Layer 7 of a small transformer language model trained on English Wikipedia (12 layers, counted from 0, width 128).
A neuron adds its activation times its output weights to the MLP's output. To switch it off is to set its activation to zero at one token and run the rest of the model.
A neuron's activation on a vector x is GELU(weights . x), where the dot is the dot product.

Input weights of the MLP neurons that the questions are about. A number n stands for n times 0.0079.
n25: 12 3 3 -29 50 -30 -21 25 1 -8 -11 13 24 4 12 -3 -27 -31 38 -29 -15 -10 15 1 0 20 -23 -16 33 13 24 -14 12 26 2 -18 -24 -5 -12 -31 -24 -24 17 6 -19 20 -5 -32 -28 -20 42 -23 4 -8 -24 -42 -18 -13 -13 33 7 -42 -6 58 8 4 32 21 9 -21 -34 19 6 -21 -13 -6 33 -33 -15 27 -14 12 25 -22 -32 13 3 23 -13 -12 -2 18 1 -22 -5 -10 12 24 -32 -13 -3 -9 3 13 36 4 5 0 17 6 -19 15 18 -36 -8 -10 10 36 -27 -12 11 36 -4 3 -31 -15 -5 21
n51: 35 11 -8 8 12 -13 48 8 -1 -27 3 19 -34 32 -2 4 -5 -23 17 17 -18 0 -9 -12 31 -18 9 40 -5 36 28 -30 2 -1 4 10 -12 17 -4 -17 -3 -42 12 24 -28 4 -20 18 -30 -23 -46 10 -11 -26 9 34 1 -22 -1 14 -33 -19 32 -21 17 -12 -53 -10 -16 31 -4 6 -5 -20 0 -7 2 1 -3 -49 -46 33 7 31 -48 -17 -12 -35 26 -14 -3 -23 -28 -14 26 17 -20 -21 22 21 33 -25 10 32 8 31 -8 24 -43 30 -15 -39 -33 -21 15 6 -45 -22 4 76 18 -11 25 6 42 -70 10 23
n84: 2 11 7 -3 -28 -7 -21 46 29 -9 10 -12 -17 -1 -45 0 -17 -2 4 21 -24 12 19 -3 -6 15 28 19 -9 5 0 17 -2 15 4 27 -39 -34 6 -23 14 -19 -8 -24 -31 22 -46 5 -18 -18 11 37 -33 23 14 1 29 15 -39 -16 28 -21 16 7 30 -26 20 -6 -6 4 -12 9 15 18 -26 -3 14 9 -26 -33 -11 34 -12 58 -5 -2 34 -37 13 20 -13 4 -11 33 -37 13 8 12 14 6 -13 -1 16 -4 24 -14 35 -34 18 46 3 17 -16 -2 17 29 -2 -18 1 56 5 23 13 -31 -7 -8 -23 -5
n98: 51 23 12 -10 -13 21 -19 37 -10 -11 0 -14 30 31 -30 -19 -7 31 -27 16 -21 15 58 -53 13 -29 -16 -19 -10 -8 4 8 -10 -22 1 1 -13 2 -32 -13 5 -54 -18 17 -8 30 -18 -21 2 40 61 16 37 23 -24 -27 -17 -18 -8 50 48 -3 -44 -9 -10 25 33 18 11 -5 -4 -22 17 52 -18 6 -4 -34 -11 -2 20 -13 30 -34 34 -15 4 -14 16 50 -28 -12 -9 17 9 37 -15 -9 -27 21 -18 8 -86 11 31 3 33 -13 27 4 -8 -1 -29 -28 34 -4 -16 -8 -16 2 29 -7 -26 -16 -8 -2 -7 -35
n127: 55 12 -1 -3 -7 1 94 8 -24 39 -37 -4 -17 -19 -40 24 16 -17 -5 12 4 -5 -10 -1 16 13 -8 16 3 -23 27 3 -26 -22 -8 -23 -30 41 3 27 -13 -20 3 46 12 5 5 -16 28 11 17 -3 26 3 6 3 -5 12 17 -1 15 54 -1 -5 6 -25 65 -32 6 26 21 -7 10 6 -6 -15 -6 -19 -19 -3 10 -10 -21 7 43 1 -13 5 -35 3 15 -1 2 -56 -24 28 16 -30 -16 17 -28 -18 -12 35 2 23 -28 -29 -7 -12 -9 -3 25 0 -5 21 -1 22 15 -1 -1 50 -9 -23 1 30 19 -3
n164: 3 -35 11 6 -19 5 -16 -8 -23 -17 14 -14 -7 -1 -20 5 -20 -15 0 14 19 -30 18 17 24 -19 12 -4 18 4 -6 18 8 10 -9 33 -48 5 -31 -1 38 -20 1 18 -3 -6 -34 -10 -22 -3 -54 14 -23 -9 -38 15 30 -26 -14 -42 1 -17 2 -24 11 23 12 -10 39 -2 -18 -15 31 23 46 -10 -20 11 -13 0 27 11 -37 -15 22 -23 -15 -49 -37 -14 26 -52 -24 14 -32 -8 6 11 31 0 -53 -53 12 -16 3 -1 14 -13 -16 25 19 -3 20 17 11 46 -16 -6 52 -43 -18 -11 55 15 18 -13 -1 -11
n243: 24 -8 -27 -14 12 -16 18 -11 -24 3 16 12 44 18 -5 -8 -10 24 3 -1 -24 -40 2 40 12 11 44 -8 40 4 -44 -18 -13 3 60 14 19 -5 7 -18 -2 -8 -24 -17 37 61 29 11 -26 5 33 14 -32 -40 22 -4 -1 -28 -9 -29 -34 -4 -1 -7 12 -21 31 -64 3 -9 12 -15 -28 12 22 2 28 -53 7 28 -14 -16 13 17 -18 -24 -3 19 -3 18 -56 -19 -14 -17 29 9 -38 -3 -1 17 25 0 6 -13 -21 5 19 4 -29 9 2 12 29 22 6 24 -6 8 8 4 82 -18 39 -10 23 -26 -10 -23
n250: -3 -11 32 -10 -35 14 10 9 4 21 -40 33 -12 0 6 -9 -4 12 -6 -5 -15 -27 -15 -6 9 -30 -4 18 15 -19 1 1 53 -6 -34 -16 -44 25 8 3 -4 -36 12 9 -16 0 24 13 3 19 -8 -14 -20 -35 19 7 4 -6 -59 -5 -27 -22 -12 9 65 -11 -13 14 -17 29 -18 -17 17 -1 32 -56 47 27 -37 -3 -13 -64 12 15 35 -9 11 -17 -29 29 -1 1 7 11 -7 -36 -44 7 29 33 -2 14 -4 26 15 -2 17 7 -46 -29 7 4 -9 5 12 44 19 -24 3 4 -30 6 -2 -21 1 -18 16 72
n266: 15 10 38 28 -26 5 -2 18 -38 -16 -6 54 1 30 -6 -28 -8 18 -16 -4 15 -9 -1 -5 25 -23 -19 -22 29 31 -17 34 45 11 -18 -5 -9 2 -44 13 -2 -14 20 -23 -5 -5 -11 23 1 33 18 -2 29 -47 -29 -23 21 6 -35 44 3 19 34 14 29 -23 15 1 8 -14 -40 -14 17 -5 13 -40 0 -16 -8 6 -48 -2 42 -2 -10 44 21 -17 -2 14 73 -25 27 46 -26 14 7 11 -40 26 5 26 2 15 -28 -41 -51 -15 -56 29 53 2 -9 2 -27 -5 5 -6 -18 -39 9 -13 5 26 10 23 14 47
n409: -4 -13 27 29 -32 -55 -1 -54 17 21 1 10 -10 -30 -26 15 -18 28 -45 -13 65 -72 24 7 -41 25 -8 5 -11 -27 9 26 -4 -30 4 -6 2 9 -3 -47 -6 -37 -24 35 15 17 -14 22 -31 -35 11 -10 16 25 -59 19 -15 -11 50 8 -23 29 -10 -13 -9 11 -42 -12 -24 14 -3 2 18 15 -32 41 -38 -22 28 -32 12 5 14 15 25 -22 -38 37 24 24 10 21 -25 7 39 -10 13 49 16 3 14 6 43 -37 4 29 -17 5 -27 -5 -15 9 -9 -2 13 21 2 33 17 12 -27 15 -19 -14 50 -14 9 10
n490: -43 53 -37 -36 -14 -55 1 31 -10 -3 1 -17 20 -1 -4 12 3 1 -21 -2 -29 24 11 1 30 -1 -13 14 7 -20 -35 -17 -44 -4 7 33 10 -12 39 20 16 -7 27 22 25 -18 35 -23 28 -21 -5 -19 -46 -42 -25 32 -8 -26 -14 22 4 24 -9 -43 -27 -20 -3 -22 10 -7 18 26 -12 3 10 16 -25 -12 0 -2 15 -34 40 -32 12 1 -54 19 -3 10 27 -22 5 -36 15 9 -15 24 28 30 -20 16 -39 31 8 -17 9 -14 -8 -2 -3 19 -19 45 -33 -34 -19 15 9 -10 -4 16 -14 -8 -13 23 9 25

Output weights of the MLP neurons that the questions are about. A number n stands for n times 0.0036.
n25: 28 11 -4 27 -3 -8 24 1 10 3 -13 -21 -11 31 13 -8 10 20 -37 -11 2 0 30 8 53 31 -59 82 22 19 -7 -22 10 -46 1 -8 0 4 -21 -22 -30 15 -6 16 -16 39 33 -9 25 -15 7 40 12 26 -7 -64 -67 -36 -63 -30 -67 32 40 7 -41 0 34 -16 63 -5 11 -36 19 -23 38 -20 -9 1 -14 21 34 -33 -31 13 44 -5 -34 19 -22 -25 26 -13 -50 6 -13 48 -23 -2 -21 -18 -3 33 13 -26 2 -15 -37 -34 4 23 10 41 -27 12 -53 -39 12 11 -4 -12 -11 6 -36 -5 20 21 4 -7
n51: 25 -45 -14 27 -6 -3 -18 18 -2 37 -19 42 21 15 -53 22 -10 -42 -30 -22 27 77 -22 -9 -64 50 10 22 -27 -73 -3 -4 -47 40 7 45 28 -7 -17 -42 -17 -1 -1 5 8 5 73 -23 0 -47 -34 41 31 -28 -12 -16 -19 32 8 11 -39 33 17 42 -26 -7 -4 -5 -21 26 29 30 -24 11 -13 20 -14 -12 27 40 14 -5 -47 12 -30 16 14 0 -16 -13 8 17 8 4 15 32 -11 9 -22 9 -8 -2 -12 27 25 -21 20 28 33 -19 -46 -36 48 -20 -46 29 4 -30 17 -47 4 -41 -22 -13 7 -33 25 -15
n84: 14 48 34 1 8 58 11 -16 -36 -4 25 -13 -34 3 57 -5 9 19 -15 -19 -14 2 -43 -33 11 43 1 27 1 -60 46 -4 5 -6 31 -6 11 -25 -10 30 14 -16 48 25 10 -12 51 -20 40 -9 50 -15 -43 -9 29 -15 22 -9 -49 -21 20 13 15 -9 -2 -18 13 2 -22 -37 18 -7 -46 -4 -6 -2 -6 -31 -10 -31 4 -7 -1 -39 26 -4 53 62 -29 -19 19 -44 -17 -27 -14 28 7 -7 -40 -29 -48 14 -27 -38 -6 13 -6 25 31 1 16 -12 -16 -1 25 -29 2 -3 -40 -54 30 -8 -11 -2 52 19 15 17
n98: 34 10 -20 -27 9 -7 2 -11 -15 -5 -18 -19 30 -21 32 -22 5 18 38 -40 -56 18 34 -23 55 -52 -30 40 0 -32 26 -50 -17 -18 -6 42 -41 67 -27 -30 13 18 60 7 -2 -22 -51 -30 16 75 19 0 15 23 -17 -9 29 -27 -16 32 -4 2 -45 -19 -24 -30 56 14 56 -35 42 -2 79 84 2 -55 54 8 -60 -14 6 52 -21 45 -10 -28 19 -31 -6 5 -8 -26 -34 -45 90 22 34 -12 6 17 43 -41 -44 31 45 -4 9 94 27 -7 25 -47 7 26 -11 -7 -20 -23 17 -44 15 2 -23 28 41 -11 10 14
n127: -15 -26 48 12 1 -25 -31 -8 14 -14 5 -10 20 41 -4 -50 -22 32 -27 -14 -7 0 4 -9 -59 -28 9 -25 -39 1 -9 -1 -6 32 18 -21 73 2 -25 33 -4 21 -16 27 26 59 10 16 -41 7 -25 1 6 -6 -28 -16 55 -21 19 -37 -1 -8 -16 55 -33 -30 12 2 -1 1 -18 -21 -4 -19 -6 12 -41 19 -16 -27 -36 -16 23 -5 26 -13 -12 -6 3 -1 -35 -43 -29 1 28 -33 -25 -25 33 -25 12 25 47 1 23 -4 25 6 -13 48 -7 6 29 41 4 -5 21 0 -23 -9 11 -35 -22 -7 3 -2 5 -7
n164: 14 24 -9 -12 -12 9 35 8 26 30 -2 12 -17 -25 -24 12 2 -40 -21 16 -23 2 -14 -21 -20 30 -43 22 13 -18 -10 33 -10 -27 16 -12 -26 -28 9 -5 -26 -4 6 -11 -35 -18 17 7 3 8 23 23 20 -3 13 -5 -24 32 -11 5 34 9 1 -8 3 44 -13 -15 -1 16 5 -26 3 29 -33 52 -33 -15 45 -4 30 -19 -34 -5 -3 44 -27 29 21 43 -14 -9 25 -31 -6 0 1 23 41 9 29 -24 -17 43 -6 -16 22 23 -23 6 4 -10 -60 -4 -36 -14 18 1 -43 16 -5 -20 -26 -23 -9 -7 28 44
n243: 0 -44 -16 -8 2 8 -7 12 35 7 2 29 -40 -38 7 8 -11 6 6 -25 -40 -50 6 -8 -39 24 36 7 -10 55 27 -3 24 18 -6 3 57 28 -21 24 29 -12 7 -26 -38 4 -10 -15 48 -13 -54 26 -19 27 -17 2 -39 -43 -16 -23 -18 18 -2 7 -25 53 -3 -25 13 10 -36 -25 14 27 55 13 -3 -32 -18 29 22 54 7 -4 39 -9 53 -18 -13 70 24 -27 -25 20 -13 16 -37 -34 6 2 -1 -2 -7 -8 8 -42 -6 2 -18 -30 40 -10 27 -7 4 3 36 22 -13 -47 -23 -15 -52 -30 -17 62 26 -32
n250: 27 9 13 6 44 28 16 93 -7 9 -4 31 -16 -1 -15 27 -10 -42 18 -31 -8 -6 21 -54 -66 44 -19 15 -21 31 28 -11 -32 -28 8 -13 -38 -3 15 -38 -15 24 36 -26 11 62 21 39 19 3 -18 -6 -19 -1 -21 -21 -43 -42 -3 -12 -48 8 -30 5 -5 -20 -25 2 36 48 -43 36 -14 39 -15 5 12 -20 -5 10 3 -7 -29 18 16 33 -38 -44 -9 8 22 63 -36 -1 -9 15 5 -19 6 -29 2 -10 20 20 1 17 15 -20 2 26 8 -11 6 36 53 69 -27 16 39 1 -17 -31 44 -37 14 13 -20 -24
n266: 10 17 31 -33 -3 -9 -10 -16 31 -54 1 3 14 -8 -6 -19 36 -9 -43 16 -9 0 24 46 -12 1 26 18 16 -63 -24 12 -3 57 -37 -22 -8 11 40 53 -30 11 44 -1 -14 7 -33 -1 7 -50 -24 8 -30 31 -20 -8 -3 -23 31 -34 57 16 6 -52 22 48 22 -35 -44 -13 -29 -53 -78 -14 19 16 20 0 47 15 35 -11 47 -35 42 -3 6 -4 -29 15 5 41 27 66 -6 43 7 -3 24 -2 -19 -30 50 -17 -53 68 -2 -6 21 -15 -1 21 42 34 60 -60 11 30 -20 -37 59 -12 -32 -52 32 24 -13 -22
n409: -10 38 77 -32 -52 -80 -20 49 5 4 -10 -29 -32 -26 -30 8 -43 17 12 14 -26 -42 -5 2 1 30 40 17 -2 -46 -21 -42 -15 9 -1 -1 13 22 -13 -18 27 4 -3 -19 17 -26 20 24 61 -3 7 23 39 -13 11 -52 -9 -12 24 -22 -45 8 0 -17 25 -41 -12 -34 5 57 20 1 -6 -3 40 -5 -56 17 40 -71 25 -4 -44 14 7 -16 2 16 12 -46 -26 12 -2 -57 38 37 9 -7 66 -5 -42 28 41 -8 -20 -16 -4 -16 1 -46 7 -9 -35 -39 43 -11 -9 -50 -31 -6 2 55 29 24 43 -52 -6 -10
n490: 60 14 45 -4 -6 -30 -28 -23 -36 1 -1 -29 -55 6 14 -39 -6 4 29 -28 28 -15 -51 -1 37 -23 10 -24 -24 20 -2 8 11 58 26 -2 -1 -6 -32 -10 -11 2 -23 21 -15 -23 -29 -43 -2 -13 1 -45 21 21 -4 -42 -24 48 -40 -37 -40 -14 40 4 -12 -15 -2 -11 30 10 2 12 8 -15 -18 37 -11 44 -29 8 -39 -41 -24 31 -25 -17 12 -23 -61 10 30 -16 20 8 12 -2 48 -39 -6 13 -20 -33 18 5 42 -18 10 -15 -8 37 17 -9 -20 -33 -7 35 22 -52 26 14 5 -5 7 -9 -22 66 -42 -22

Each question names a token from some text and the token that comes next. It shows the vector x that enters the MLP there. A number n stands for n times 0.052.

Then comes g, the gradient of the next token's log-probability with respect to the MLP's output, scaled to length 1. A neuron's effect is roughly proportional to its activation times (output weights . g). A number n stands for n times 0.0036.

"5", then ";"
x: 16 -10 -5 -1 43 13 12 -13 23 -12 30 -31 0 -7 4 -16 23 3 14 -3 -5 7 -26 -8 0 27 11 33 29 -7 10 -14 19 5 -27 -30 14 -3 -9 21 -55 45 4 6 -9 9 -7 -15 29 -11 -66 37 11 6 20 -20 -2 -20 1 -10 31 40 -3 -16 -8 -7 3 25 16 -5 -65 -37 10 7 -2 -36 2 13 -21 22 42 -6 -7 13 0 32 6 14 9 -20 -43 20 -21 -10 14 28 31 -12 4 2 -13 5 19 -14 -8 -18 14 -11 8 1 -11 47 -23 34 -16 24 -34 23 -21 -30 4 -18 -16 -11 9 -6 -30 -13
g: 34 30 4 2 7 29 26 13 -32 -9 -29 -12 -32 16 13 -7 19 -24 -15 1 -74 -42 11 3 -16 -6 31 11 27 -13 48 26 -8 10 -4 17 23 -45 -9 3 34 20 -2 -14 25 14 7 11 -46 -1 -11 -25 2 -35 -3 -13 39 38 -11 4 14 45 -47 -48 18 -14 16 17 23 3 -24 -10 1 -23 -16 45 29 -35 6 -39 4 -11 0 5 49 -19 27 -9 4 -5 -15 5 20 -45 21 -7 27 -7 -21 -11 20 25 2 -24 14 -18 18 -51 12 54 19 17 9 18 -4 -11 23 -22 25 -22 -42 -22 13 -58 -37 -1 0 11
Which neuron, switched off, lowers the next token's probability most? n127

" of", then " the"
x: -31 -4 -47 34 32 21 9 -50 27 0 29 18 -15 -4 -10 -42 38 19 8 8 42 -21 -19 4 7 -11 8 21 14 -6 8 33 14 -7 -71 -9 10 -18 9 10 -30 10 15 0 -15 -28 2 -18 0 0 -4 -10 -20 1 10 -1 1 20 -12 11 33 37 -8 10 -10 -6 -38 23 -1 16 -28 -7 1 -6 5 22 17 -29 -31 44 2 30 -5 -19 -7 4 -7 28 10 -6 -93 17 4 -30 12 18 -4 11 4 10 15 4 26 -21 -14 3 16 -1 -10 -30 0 18 7 22 -28 13 -32 29 -6 17 -6 -5 17 2 0 -11 -23 14
g: -7 -41 -6 0 -27 8 12 -4 1 -31 -33 13 20 34 -18 -3 13 23 -48 -1 25 -20 -17 -17 -40 -18 -7 -3 -26 -1 -32 -28 24 -7 3 18 11 -34 -6 5 11 8 35 -4 -21 0 24 -29 3 31 80 -36 39 0 -19 60 5 16 -2 -2 7 9 63 4 -4 0 -38 -22 -1 45 -5 25 24 0 -3 31 27 -30 14 -7 -50 32 15 -26 45 3 13 -18 -34 -15 23 -28 27 30 22 -17 -34 12 -52 1 6 -48 22 -22 -33 29 10 -11 -1 26 -4 12 -22 10 -31 -9 0 -4 -33 -10 8 -1 41 -23 33 4 4 28
Which neuron, switched off, raises the next token's probability most? n409

"1", then "2"
x: -31 -11 -6 1 40 0 -18 -8 17 -24 39 -14 -6 15 -3 -4 32 24 -6 -15 7 -9 -15 -18 39 31 -13 22 30 6 -2 -6 2 -5 -10 -15 16 -22 0 8 -26 16 17 -1 -19 4 -3 -15 13 -15 -38 21 4 -29 -13 -6 -13 3 -11 -18 39 39 -13 -5 -32 8 15 25 -11 -22 -58 -16 15 -3 -1 -18 -25 45 -4 23 54 -22 1 5 6 35 16 17 40 -7 -39 30 -3 -18 10 18 22 -6 20 -11 -13 33 -13 -8 -4 -37 27 -18 -1 20 32 56 -40 34 0 14 -13 20 -18 -41 -1 -38 -16 5 10 -8 -24 -8
g: -11 18 -11 57 12 7 7 21 8 17 -12 -14 4 -69 -3 -8 43 15 12 22 25 -14 17 -23 16 -28 39 -34 -6 24 19 38 -5 20 -11 38 -21 -35 -28 -40 -9 8 48 -9 -4 13 -22 23 -14 -10 48 35 -18 11 -48 23 -20 -30 31 1 -13 4 38 3 -7 7 -15 23 33 -9 -16 37 -28 -38 -75 31 25 19 9 10 5 -23 -25 -8 16 -6 7 4 10 -25 -36 -11 29 -34 5 56 24 -36 1 6 -4 -6 34 -24 12 -8 -5 -13 -24 29 -8 5 28 9 -29 -27 -24 -15 -46 8 12 12 5 -19 -4 3 -25 -36
Which neuron, switched off, lowers the next token's probability most? n490

"ière", then "d"
x: 19 -11 -41 -5 50 9 19 -28 -9 -12 -15 -30 -13 20 15 -36 0 9 15 -7 9 5 -79 -7 14 8 24 58 22 -28 33 12 5 11 -42 -20 29 -13 2 30 -1 26 -3 -15 -7 14 12 27 15 -18 -27 6 10 13 23 -8 15 -8 5 -69 32 31 -49 26 -20 -27 -5 39 -7 -2 -7 -33 -12 -13 -3 -5 6 27 -7 48 8 3 -27 2 31 14 -24 -6 11 -23 -45 13 -16 -1 11 51 30 -9 -3 -1 11 -2 8 -48 -13 4 35 28 -3 22 -12 13 -2 -14 8 3 -22 9 -6 -13 -42 -16 -6 -4 -7 3 -21 -28
g: -4 -17 39 17 6 34 14 12 41 -32 -20 23 -2 -2 9 40 -11 45 12 -7 -45 -6 1 -18 -3 -14 -5 -16 8 18 37 49 -28 15 34 -54 -58 15 27 -9 13 -24 38 -36 -11 -8 -6 29 3 -12 -9 -17 22 15 -18 27 -10 17 -12 27 -1 -10 -9 19 25 37 -19 2 -63 -38 10 2 -2 18 -36 -8 13 22 6 -7 -1 15 -17 -32 16 -13 -64 4 -15 -3 11 12 42 -49 -34 23 0 -51 -28 -2 -50 -14 3 -20 14 -32 -9 -7 9 21 -6 -38 3 -14 37 12 7 -7 46 -22 19 25 8 13 10 17 -14 42
Which neuron, switched off, raises the next token's probability most? n127

" by", then " "
x: 5 -10 -41 4 10 0 12 -21 -11 -24 4 -20 -17 34 -3 -23 21 24 -4 -2 19 -10 -21 -8 -10 20 -7 10 21 -18 22 4 6 12 -48 2 18 -13 -6 36 5 21 -10 -11 2 -2 11 -9 23 6 0 28 -1 -4 15 3 -9 -39 12 3 61 38 -1 19 -18 -10 -35 43 -2 19 -20 -8 -15 -22 5 -3 25 -20 -22 28 25 16 -11 -23 -5 32 -18 7 5 -10 -77 -12 13 -17 18 6 3 35 9 -18 9 27 -14 -6 14 -18 25 -3 26 -11 -7 32 1 13 1 0 -5 -12 -30 -10 -26 -24 8 14 9 -11 -25 -32
g: -1 48 26 -13 9 -8 -60 3 6 30 31 20 26 31 31 -17 -5 7 37 1 -22 23 39 7 43 10 -11 -30 37 -52 4 -37 10 21 18 13 0 -3 -16 1 24 -23 13 -30 -19 11 4 -10 -28 17 -15 17 -2 11 18 -17 10 -50 11 67 12 27 -28 -43 -4 -25 -1 7 36 -50 36 -20 36 28 -15 20 -21 -37 -20 -7 46 -8 -7 14 -14 -29 -22 -24 -5 41 -43 13 2 -42 -21 -46 -17 0 10 33 -24 -1 -63 7 19 -6 7 -22 3 -5 7 1 7 -27 8 2 -30 -18 27 -18 19 -14 -15 2 3 28 19 6
Which neuron, switched off, lowers the next token's probability most? n98

"ang", then " W"
x: 8 -6 -48 7 63 17 -14 -37 8 -18 14 -36 -48 -7 17 -10 34 3 -7 -2 32 -22 -59 0 18 1 21 27 33 -31 2 -13 34 15 -61 5 19 20 -5 3 -24 -16 17 2 -19 11 16 3 19 -10 37 16 -5 6 9 -17 -11 23 -17 -48 22 32 1 -12 -6 -16 9 18 -25 -14 7 -46 5 -10 14 13 15 16 -15 31 7 -38 0 -10 8 42 -13 -11 12 -18 9 -6 -12 -5 52 49 16 -39 -6 31 19 19 -9 20 -42 -50 12 0 5 33 -21 -10 1 29 -6 46 -41 13 4 -5 2 -29 -28 -10 -22 0 -18 17
g: 7 -3 19 4 9 -29 -4 41 -4 -58 -45 -24 21 2 -8 50 1 -17 -5 24 44 22 -16 -9 10 55 1 -18 15 19 24 18 -10 12 -20 -13 23 -1 -10 11 25 -28 -33 5 -31 13 -14 -37 3 2 -29 5 31 60 -12 -28 4 10 15 -26 10 -9 -5 3 33 -11 2 47 18 4 6 6 13 2 1 -1 -58 -4 -4 58 -23 30 19 -6 -18 -5 28 0 -29 14 -51 -67 27 32 -10 -16 5 -2 39 13 -12 24 33 -3 -52 3 -29 12 -4 5 -15 -14 -7 -14 -8 -53 28 22 -22 30 26 -39 -9 -19 10 -40 0 -10
Which neuron, switched off, lowers the next token's probability most? n127

"1", then "5"
x: 0 -27 -21 6 32 32 -20 -16 -1 -29 24 16 -31 24 15 -29 15 20 1 -4 -4 -5 -25 -19 45 5 -11 5 20 -34 3 35 27 7 -30 11 -6 -17 6 13 -26 9 23 -3 -13 16 13 -26 8 -10 -33 -13 -4 -29 -20 -31 3 -23 -21 -7 33 42 -29 -2 -73 16 -19 43 -4 -16 -25 -41 4 -2 -19 -5 8 21 3 30 18 2 -4 -11 17 43 27 13 28 -17 -34 21 7 -28 2 21 15 1 9 0 1 44 13 13 -2 -20 18 -11 21 17 15 43 -16 5 5 28 -9 13 -28 -28 10 -23 -27 1 9 -15 -24 4
g: 16 13 -6 6 5 14 33 -43 20 -11 -37 -25 -28 0 9 0 10 31 -71 -8 -32 -11 0 4 21 3 -37 33 -17 12 20 -7 -8 -1 12 -7 23 -42 14 -42 25 -42 19 -14 39 -7 27 20 7 2 20 -42 25 -29 -26 -21 0 -34 -15 68 -14 9 19 10 -11 -33 -6 24 -3 -9 -9 4 40 32 -12 -14 -27 -19 -39 -3 -26 10 37 19 -38 14 15 39 18 -21 26 -8 -23 18 10 -5 -40 -46 -4 -13 3 14 4 25 28 -19 -3 53 -28 -23 -40 18 -1 39 -13 -23 -18 40 14 1 31 -10 -11 14 48 38 2 6
Which neuron, switched off, lowers the next token's probability most? n98

"6", then ","
x: 2 0 -5 17 68 23 2 -22 29 -11 32 -55 -27 7 7 -33 7 1 12 7 -3 6 -23 -1 3 40 24 24 26 -34 10 6 7 -7 -26 9 12 -1 -10 43 -33 28 16 -12 -29 14 27 -16 16 -9 -60 9 18 32 32 -18 0 -12 -16 -23 26 40 -11 -14 9 4 -10 11 -1 -4 -70 -31 4 -4 -2 -34 21 14 -9 17 34 4 -18 13 -14 17 34 7 24 -26 -49 28 2 -18 2 3 26 -2 -5 -23 -9 6 33 -6 -8 -29 34 -2 -1 13 -19 49 -19 5 -20 12 -29 2 -30 -13 -6 -35 1 -12 2 -13 -23 -20
g: 33 -18 -45 -20 14 -12 18 -10 7 -4 -5 -7 76 26 11 -58 -27 -4 6 4 -9 45 -28 5 -13 0 -4 28 17 15 -24 49 -16 -39 5 -13 -10 -18 -40 2 -33 -24 0 21 -12 9 -26 -36 44 -28 -12 -19 -8 21 -6 -24 31 33 -25 4 1 2 6 32 -19 31 21 -17 4 -33 3 22 -40 -64 -30 -22 51 41 -25 33 1 59 -11 8 -8 5 17 0 -43 23 -1 25 -5 42 1 -7 -20 12 -57 21 52 8 -10 -7 15 9 -4 -13 -12 5 5 -7 -5 1 -10 19 -2 18 17 5 -8 41 -12 -12 15 -31 13 4
Which neuron, switched off, raises the next token's probability most? n84

" (", then "E"
x: -7 0 -24 -11 -2 4 10 -39 -1 -63 25 -31 -34 8 7 -18 4 64 -15 0 17 11 -36 2 27 -32 -31 45 4 -38 -6 25 11 15 -21 -25 24 -1 14 21 -8 -15 6 -22 -26 -4 24 -9 -3 -23 -36 26 -6 9 -2 -13 14 -18 -5 8 18 48 -11 12 -15 0 -26 41 19 19 13 -22 3 -27 -8 -5 1 41 16 29 41 4 -17 -13 4 4 -11 1 9 -10 -31 -1 11 -12 17 17 55 -10 54 5 9 -9 9 18 10 -45 -13 -20 -6 20 -9 5 5 18 -18 16 -15 13 -16 -1 8 -36 -4 21 9 0 -18 -25
g: -8 -21 12 30 15 44 39 19 -21 -33 -25 19 15 14 3 8 10 -11 -10 62 20 14 -25 -38 -32 -4 7 5 -24 -11 12 -41 -32 16 9 -5 -37 -8 -19 -3 -48 7 -21 -8 37 -3 -23 -4 12 -9 -17 15 -12 0 14 30 -14 16 -15 -23 -17 19 -9 -56 30 0 -12 -2 27 31 -6 17 -7 23 -38 -23 20 -7 -7 -4 6 43 22 -25 4 -9 58 -9 -30 -25 13 72 32 46 -11 2 8 17 -23 -18 35 -18 27 41 -9 -2 -7 -5 -42 -18 23 -64 -11 31 2 -2 14 34 -5 -29 2 -6 -33 22 36 -35 -1 -32
Which neuron, switched off, raises the next token's probability most? n490

"==", then "Release"
x: 10 -14 -20 22 26 -8 -25 -58 2 -33 16 -8 -30 -13 4 -17 9 10 3 -14 30 -15 -7 13 2 23 -3 -4 10 -17 30 3 23 -1 -54 11 -29 -7 -12 19 -15 8 5 7 -20 3 -5 31 13 -10 -19 45 -7 -12 -1 -3 5 -1 -1 -9 18 42 -14 -28 1 -8 -35 29 6 36 -30 4 -2 -13 11 8 -35 26 4 34 42 10 -42 -9 -24 4 15 25 15 -2 -58 0 -20 -39 17 30 11 -2 65 14 8 34 40 19 7 -28 -17 -1 -19 16 1 15 1 -20 -1 22 -48 16 -19 -3 8 -18 17 20 5 -12 -23 6
g: 5 -9 -14 -16 -22 -5 -22 13 11 -7 -18 -34 7 6 -1 31 -39 30 -21 7 24 11 11 0 0 -32 11 -12 14 -31 -24 -15 40 8 -1 -22 -21 0 34 61 13 -7 30 -3 -3 -10 42 47 14 -19 13 -3 13 21 12 50 0 52 6 0 -8 15 -2 6 -21 -5 -34 46 -27 -1 30 -2 -32 -12 -45 -23 -1 -40 9 17 11 3 13 -41 25 46 36 9 -34 -60 24 -3 -13 -8 50 -48 -19 -16 1 -13 -11 -1 -27 11 46 51 26 -44 -21 -41 -53 33 17 -24 13 26 -18 -21 5 11 5 -8 -12 13 -2 -10 -1 -20
Which neuron, switched off, lowers the next token's probability most? n51

" the", then " Zhang"
x: 4 -4 -38 7 30 14 8 -12 -13 -13 30 23 -48 -1 9 -6 0 20 22 5 -4 -2 4 36 16 -13 4 17 39 -39 5 -21 8 16 -91 14 6 -15 11 -3 -41 14 -11 -19 -11 2 -9 3 73 -20 -3 -7 -14 20 2 -14 18 -16 -1 -10 41 31 -23 20 0 -23 -26 21 -21 5 -30 4 -28 -14 7 -8 15 -6 11 27 21 3 -10 6 -8 18 -8 -28 26 -1 -92 24 -13 -5 10 16 16 3 21 16 11 16 -8 17 11 -5 10 29 -19 1 10 -2 -1 7 21 11 0 13 -50 13 -14 -29 -3 -1 -7 -1 -23 2
g: 17 35 15 7 -27 -5 9 -16 7 -25 -59 -15 8 31 4 11 -4 -17 -33 30 35 28 -23 12 24 10 7 -15 -16 -13 -3 -26 -7 -15 -14 49 -34 23 39 16 1 -5 -9 15 30 -3 -2 -44 -7 10 18 -30 44 37 -1 13 -24 19 15 -31 -7 31 5 -17 40 -3 26 -2 14 19 46 14 -47 16 -19 1 -14 9 -18 -4 -38 13 -3 -30 11 7 52 21 -25 17 26 -19 43 28 -9 21 -57 2 -5 -18 -10 -38 11 1 -72 4 -18 -16 -32 -30 20 16 13 34 -29 -42 5 -8 7 -46 17 24 -8 -53 11 17 12 -14
Which neuron, switched off, raises the next token's probability most? n250